Layer 12 of a small transformer language model trained on English Wikipedia (18 layers, counted from 0, width 64). Numbers have three digits each and are written without spaces.
Take only the direct path to the model's output, skipping the later layers: a vector added to the residual stream pushes a token's score in proportion to its dot product with that token's output vector.

Output vectors of the tokens that the questions are about. A number n stands for (n - 500) times 0.005.
"ould": 771383130493524472564602584473405425579572523451623376475355529206083488387433698384558355550420368602690686511396453662640642978383364697668607423509253435549347817445310572497459480210504522
"aint": 606557483663593243481486642439460403210644487359512403766273582568366641430452553519592227417384428779535539550590593536575677657365306675483769482481654324613083350497573711331427652268485514
".\n": 552582714701492590584381620588264344558619460555490493574563680454371579319470471428365534533586504458366478492473611470492338615557541487499347535522505448229593589544369475429527477470292496
"aining": 704786400638414158399709639539590521523571374381503434647283588664476278297506655241473401576381475628270589459463580276537549581471419715523557512638460381583119399518374673363411382153690533
"\"\n": 589561647632714403471432468602457426250852528364491496536339621587376444395354773338519503501580447423449444396589213449575632828240429651374361268552524421042434765405397167457423498284353509
"echn": 687535582429664065455594662510485339506660520353532329526205526389384463369464688303719511447339316592705642402434539352425819490579466440396476320531406432336107522304485211368411532369563515
"ween": 593795258679648295646373630438340259220570477430357544678298386251185637101489624519706282544352410359533448653277488394710884727294404406268640472433315463423295357665242325448397610214656523
" writ": 600535416536549541492536607573445296375505445525394519500397600411612546510493606534440237678309512708614499439468422415531532449486581490456488450654591530385494743459361310472533539428438513
"formation": 581860433609457400335572800472410534323606547320331584603505582465224562444454516397683534291436689723705602338365301261624498566370279416261518557603302452294321252454552247471428756374440520
" met": 496447423516562536526413460500340483445451480595410470505436589558536359537474592546534323579456590590558538536427323464579459485565578587659558528649534556321428528512475473383535731555423504
"==\n": 696487410664662336592625575497428382579718656571668498481505418537576524372562491429743296169541618437573629412493387390742597464508571404546479417608320626223378649493266487487500363463421514
"ass": 599440431433395353321595535454469345433611380297595454706421379620247722374545543539459408486552680613547695408671508565572398690499379545658339538538434409672241474559342712485532529548436503
" its": 542563285575357561356569570567466532376578699645516475450361525462357612441451674413658482595512287686401488433330521521564420398400491521361601597657409552333491636405333346464523707376530504
" name": 594656423461647529598514639328325425380368500388392500457591526347245290544511661580491513701237503633674578343443303467351464487265556494450334473653490373478556507632638336513550765449575509
" \"": 553747478576462504506369605540546442275392461586395541417505571437581401569409560414389482726280371621457430546428423489342319428507615431384558524601512510481600665479414394574529472393620481
" there": 534632355737495516518435356444443509418587612592405508540662502457433420428473494514582424622479209574453567538389596499717497504485588462456572598623460476198436642344311379408457583318509519
"ission": 551465419426717312295660645462399524227515344374567554725367503556429540320550374387495323504481345325765553421482466458610508605498237637456483626581246301573554495375446583398509567467549535
" then": 487567400579357526387610438376371506395583491715468508635495441411548372437482586492523413648339381480570632442395517537748591489483473344454805611575527560359521650430439491341447560304579494
"uring": 545804498442371100551590827479233367384470616484678283635393469413190374319577668347437259504639444520539632556500685492652819528537347344447564442539523142394397642481364439437396437410491509
"ember": 364497409585620337800845736331414464659473400318519423568199611397564234273575473476385278663250580499357712388457512518498572778473397610532351185636180302663571605415658460326390498292652515
":": 506485419468649524644511502439483669547393556586369501366465485540346509598408469555494598364565621476300471321561601515322589530422648355643355451560702595428570599600526123627557473474393494
"emb": 691366537535462263346392739556466298574631687385602390540395460440218370360436343588474347498496416682534423458675488519642550577210327536566540490579240332457269473417570635459506526582569520
"aking": 571644433513787432275643697453642381521409358416613398804328699587554460140581662363636438399349440711508692567521549463733955669498509453419513357591453372539210564295264602353402490443473511
"\",": 612568288560578486516493452620657526306723664427499399506351480530492351418542654455524406494501452465586403501390202574683662750229495571429416432539413383088327834460335387408313476375367511
"land": 793320397617310562543698316392661228469502677332370551452320691383515518377523555518524570355636379366393614307610424435567584649315403494521335629512301684420286249546372489446423727429603499
"ootball": 504744370573491515447828543395399194571686592436529354670290730422382403523164502430653444446531679304485420260448668429655622751119324484273418278488305623500456377599524648446447666241410578
"outh": 621422404703402401351567417424544386526369458437465461712509683577329596430314256289630453614440341508400887581487410545782874643284255585350471494512529283655234496368438539464431564568659518
"ince": 414685358370536192392328626493428304396712646455585318705623762245431448187329403347499403418569349789497543354224571297814451631447310433206676474466595290531221614471330632385364676491831525
" char": 559584472416612555487564587567381350354436433496508469466470644513514474596478673530554362548274447617649447381398423459452386515522488459533528511649444513354532567521455336393545690388430501
" who": 807670448530760550477579516551354449478405456482499372653522580214580504358365461590370318579272301590626511379375465657477526446465529384514602523478523456229517577467430547450430618314441481

Output weights of attention head 0. The head adds the sum of these rows, row i times number i of z. A number n stands for (n - 500) times 0.0019.
o0: 488515428397492404509531544322714522593483560504375428700449539544457388483500377459801660565492561504489477530497398452756533571451485447431417440590587512563525308503453648422559508531562544
o1: 357600441512538424659495508492564642612417585545429269303544634566401514502453484568500490242467330573419438443471501464557556574506416500467451562344630669449468527431574512644274312558602389
o2: 675348365691326619376674475504542321601509532416372406581649376365481419511628220418596425388618520424552465458657441470760568324531438448517438691516505512319283419416510493495564627734398590
o3: 350687649417584270632443357438607368647274573687445525502450635558423495671492589445359579689522399471519472654494456454762354556333595687424599410501485438591580668333386460275372283507453419
o4: 506490543655460478718165407412297578450558606635469450456640570429340494548453434540328836512711600395308601321354651368338488410496591682717574314639656402569691414706528488349538416644493367
o5: 494663446630348524422469475409432552379537529503469629471625426519500526548622468286420529378634516653510523467545775538485458479359695409630571691531530329275368577309403470417532493508441456
o6: 537533315533289555376288520439551510456442575592511523511589553325506515461599397328292474538446483550260350616623533485512424532421595525365358549416602432420421482370413664670607398524562608
o7: 430601702429610368455627586494480331470416315362595582366435478543593545536540574463384474520417598551342471398685401395277680478707515626442577368587665599729417401419489243564563664316492478
o8: 581602536370590471489545443622549600473662701349607557554435644421526431459323638411383702553471447305314474274452280404478367664232382408369575377535401456536542553404384631548571414328600416
o9: 570535422589529587539429688448431501390435425490534507400439363470532487493570611490410404680426513580472641601391499521474385329520625409507616298616549488583487583325558565651594482441536443
o10: 484610316397543672471650595201391631421353450481246345441579538505505516467653599534484468389344684435551553403553627442576397323449579393404379456530446387448388528577551482583522299590453415
o11: 540513361443524488683538488407462340485651395532510478642469302579360295320508423483429437585642370595710502579639421539560576511221498415393414407417524579571503554485297571526495520414167585
o12: 513445239820365382467453327635703551495401541580307414385696432540550471691574427579597558331596436642467398571786589491473553629545647314427306473526484340320272461371580254728459270690283428
o13: 491382536556306532477437383554343565677693327473638518471571508404611489203536345342460631268560685338376555459188592485318394710614397544472595408371527551459651634600527434470271426614418614
o14: 408421676521345633568447497437569376410466369466631505244456548365438506408442652412338456687275693571485421351548473435270442582368324587340416373275578479750604468624659433421513518405410421
o15: 530498349503372488571421517606612441595290579500524607410433426291460552668485659458514551572468373449558413512302357459403420605379444510490531576490477567328424607565483555378456646594334457
o16: 399440373430436592487253488696158500312569503471386510472552402352327482584640603516692383346609542719663424404535561766697564416523406414514576683661481303543218422370442362499522389721701551
o17: 465514689553504454514470395246417525440687522508443541607515592497422518569355728475442540560523616328419464270532581492492748721370560499564302508495556417462369338394568477571457534558656416
o18: 634452402285514683405401474639704600379540379463479433594566395422510322493407615474371352722528567500560443520407617518451655192570505547387657556442485356549463663485420575530442545419489447
o19: 442740366395449348509596521633437528482454597656399413452434453576330562546300625551754585513498352564566667383639650364489621613560525574257412296594731475390466569373554461237677562606507592
o20: 439410491635428430528520482544369609506568334391400536349488533483641405436471505547449671418453457333386586547526524546481502579603456448446411412440483675273320532325660434499494392549390606
o21: 497487452693577446478725388501562566486210414284418354505515465324744390437522406510657315578438535411456600461542621560287787596587554608622436483520450558525502607322531282557418338351558480
o22: 499497504366291500437622424464613580562566437431509543539451417474477469495663139467492390499606608413498432477591550442517277553511446555425354396431542520600542295515432759557384457568583631
o23: 515380369467480474438546465517554454560285392486479619481489392537533439479648504663290300459587526399548443676412419512461414294442426555533489633547494387509584493492544643610161616819578522
o24: 437548620555234578248548766788490326783574582411554477638698774462540519230503473242541258545479483502452729403284578384571428195711463514393387491509527452537417304362376785414544447484452483
o25: 481469520472517632437524486539530417437427617522647412631596557588620685771615597494633433523642275626482594754490528273710591401575339486509574654507486378253563531483466557403362502276296261
o26: 357514516618477407457636405342509495490402285578299505531488490516512638740513518557580485399448535466383428679629400489575564415255497483299382548279245408553340401482510454608414340975603234
o27: 540507627466441525374459498519562473464436499620620506579546694458577543294390488495533672456561580497689584495478456625648355431571668434470399713323374479629579473668465662475633599633274359
o28: 603541316627436555540387502462541501354367631459552432456480464267557509255490515471538396462439399433718397601300701481523427508354467426485528584499310407634497629608458590397557375464489554
o29: 486685617439555460612659467404642660477492537515618516353540653443514582617468394439536568620556553505459757602339221479521539505412226565606591374336447567580556434463535501430323530389632723
o30: 545472431782273478616811533425745298558415436478695440504388452601484572546642468593563331619291440545359446527576591420462558700540198351435629669515391446180490450498396622191358457508484459
o31: 519579486526511549531540476336606718595506591471424533463600428336322705752328459398636533467523629606650415503486459515345618323384587559542574444541600501803456393380493595782342561455673488

Each question shows a token from some text and the vector z that the head gathered there. A number n stands for (n - 500) times 0.0087.

" the": 537395619535572571393490484391485466415432500405423460574548441497638392548554456303373598468435
Which two tokens does it push up most, strongest first? "aining", "ootball"

" ": 360317643555515622315514598464592417698440672592583494517307492236787414765567760639225437448434
Which of these tokens does it push up most? "ass"

"s": 502471635418584564391502476457391514507434287564542500322488456620500605465551470541586449585400
Which three tokens does it push up most, strongest first? "==\n", "land", " there"

"ac": 509252473438450497626487541636582479462518522505439388485440738400390340446401614486653434500490
Which two tokens does it push up most, strongest first? " \"", "ween"

"ing": 564343547338631597547566571521461521605409371448578393541464591479301517337375535406444350583533
Which of these tokens does it push up most? ":"

"over": 561299678311567704627464493419507543501538388355453398493571528517387516603693376449547418665373
Which of these tokens does it push down most? " name"

".": 564508554578663460329512564389522485458380535384352534668397456526588416487489441419419469644560
Which of these tokens does it push down most? " its"

"rom": 503470532321518739584492446656562669753265283301810651626717484546323511205781497358641399656462
Which of these tokens does it push down most? "ember"

"57": 552405599341460658430629589530574547628522332388372554550554407632407515671756301371414494680340
Which of these tokens does it push down most? " name"

" Bar": 423534548516484526504432483404455604477379457294490541621460473388493634484449405523497435526515
Which of these tokens does it push up most? "emb"

"orn": 454421430469508656634421552335514641427507491280414524594456404431544504240353430479404449365499
Which two tokens does it push up most, strongest first? ":", "\"\n"

" from": 500341598339458636430616644508568539590429347417323521506528450595407545642768378427389560679350
Which of these tokens does it push up most? "aking"

" for": 555399550517514601307392494445496571542472284447418504427470492583415449562574508364530475667363
Which of these tokens does it push up most? "==\n"

"19": 642670559625464664356613576332210424746349484435732478561693475431516404738625594552527401509393
Which of these tokens does it push up most? "ince"

" suc": 503438449478483542358548421496509547543424494473477463560553496494438482546517458327446508492460
Which of these tokens does it push up most? "echn"

",": 568512514464429517502547585531586553532405524519479366523490563524433560384450704588391333588505
Which of these tokens does it push down most? "ince"

" serv": 279604540514556530667426540538523525252383505661575409422530548450382350384521522515561550522398
Which of these tokens does it push up most? "ould"

" go": 438342691401415604514496513514655404380381331298368450497475566484546290410418574522412474691479
Which of these tokens does it push up most? "==\n"

" sc": 550409515462464522430511485537421494474444381587516413384520498541428447444503490483589482575408
Which of these tokens does it push up most? "ween"

"ior": 630419635358499579435434511468589520472531357527495501476546439562475451578717464515484451620474
Which of these tokens does it push up most? "==\n"

"b": 479495577395371513458408441583794481599554407635493499337544521440513618615597471705501376317351
Which of these tokens does it push up most? "==\n"

" he": 563418629470400602461470486540461565556334431473652527481576386500476453516541422266575496527462
Which of these tokens does it push down most? ".\n"

"ly": 437518587350525480530453504555614488474500290527433573478531460652444520486597553428609501585414
Which two tokens does it push up most, strongest first? "==\n", " there"

"ic": 259442419361691484563635513799630580526303628637459361299355455589537441581499603628550443555317
Which of these tokens does it push up most? " \""

"pl": 550392426484456478568531552745571532276432253373388460429379743496526371234474441499592598529627
Which of these tokens does it push up most? "ember"

"ed": 563391494545583725321308475482567602545514277411394549588429505580419385629595523302482417705283
Which of these tokens does it push up most? " there"

"v": 585407407552540535494379485675491526333472528691373446419493711466423434759503415495589385312192
Which of these tokens does it push up most? ".\n"

"ts": 492545525481483481399369680447527556416546486585513528555695468540501456484601403687517283607494
Which of these tokens does it push up most? "ootball"

" and": 503546635438492631591463471594620566588296345372555526610682523542505452387556520382566481560493
Which two tokens does it push up most, strongest first? " there", "uring"

"f": 526476453436561531578464549413474599445517453351444538564439425422500583408478418466509521430540
Which of these tokens does it push down most? "echn"

"i": 464373566476459539300603523500529431586419580538452529513465502527519512569513451396407573528490
Which of these tokens does it push down most? "ince"

" a": 538465612430407493384406479671601478362255496466502529546474454405557634483582370577463417506377
Which of these tokens does it push up most? "ission"

" of": 449447515552600613480476509455418555447429450431471369499574462515437483483610429518547525513374
Which of these tokens does it push up most? " there"

" who": 299661605577382502563395584432626512419361528664450451478589546527468478466724576542580452566538
Which of these tokens does it push up most? "\","

"and": 459278408526233552510501787704618637453282454758254361634592775359440570370600814499547265554301
Which of these tokens does it push up most? "\","

" The": 483551530628471531368458466483417450370227453480587481605642482462571526461575507394504416558523
Which two tokens does it push up most, strongest first? "aint", "uring"

"ord": 328411570449407539697487567594532484396541475350491424517355465371447360435330438685339455491273
Which of these tokens does it push up most? ".\n"

" m": 583412545504423482351474521466464565462462384582552460407560492544444497452529485485560472620461
Which of these tokens does it push up most? "ween"

"ine": 450419440445494606611356633345555640442490479321388599629387461527632515214316534452418369275493
Which of these tokens does it push up most? ":"

" start": 476450570523514500408500464527524460304429334417511505645552536444452449363394409543469411562435
Which of these tokens does it push up most? " then"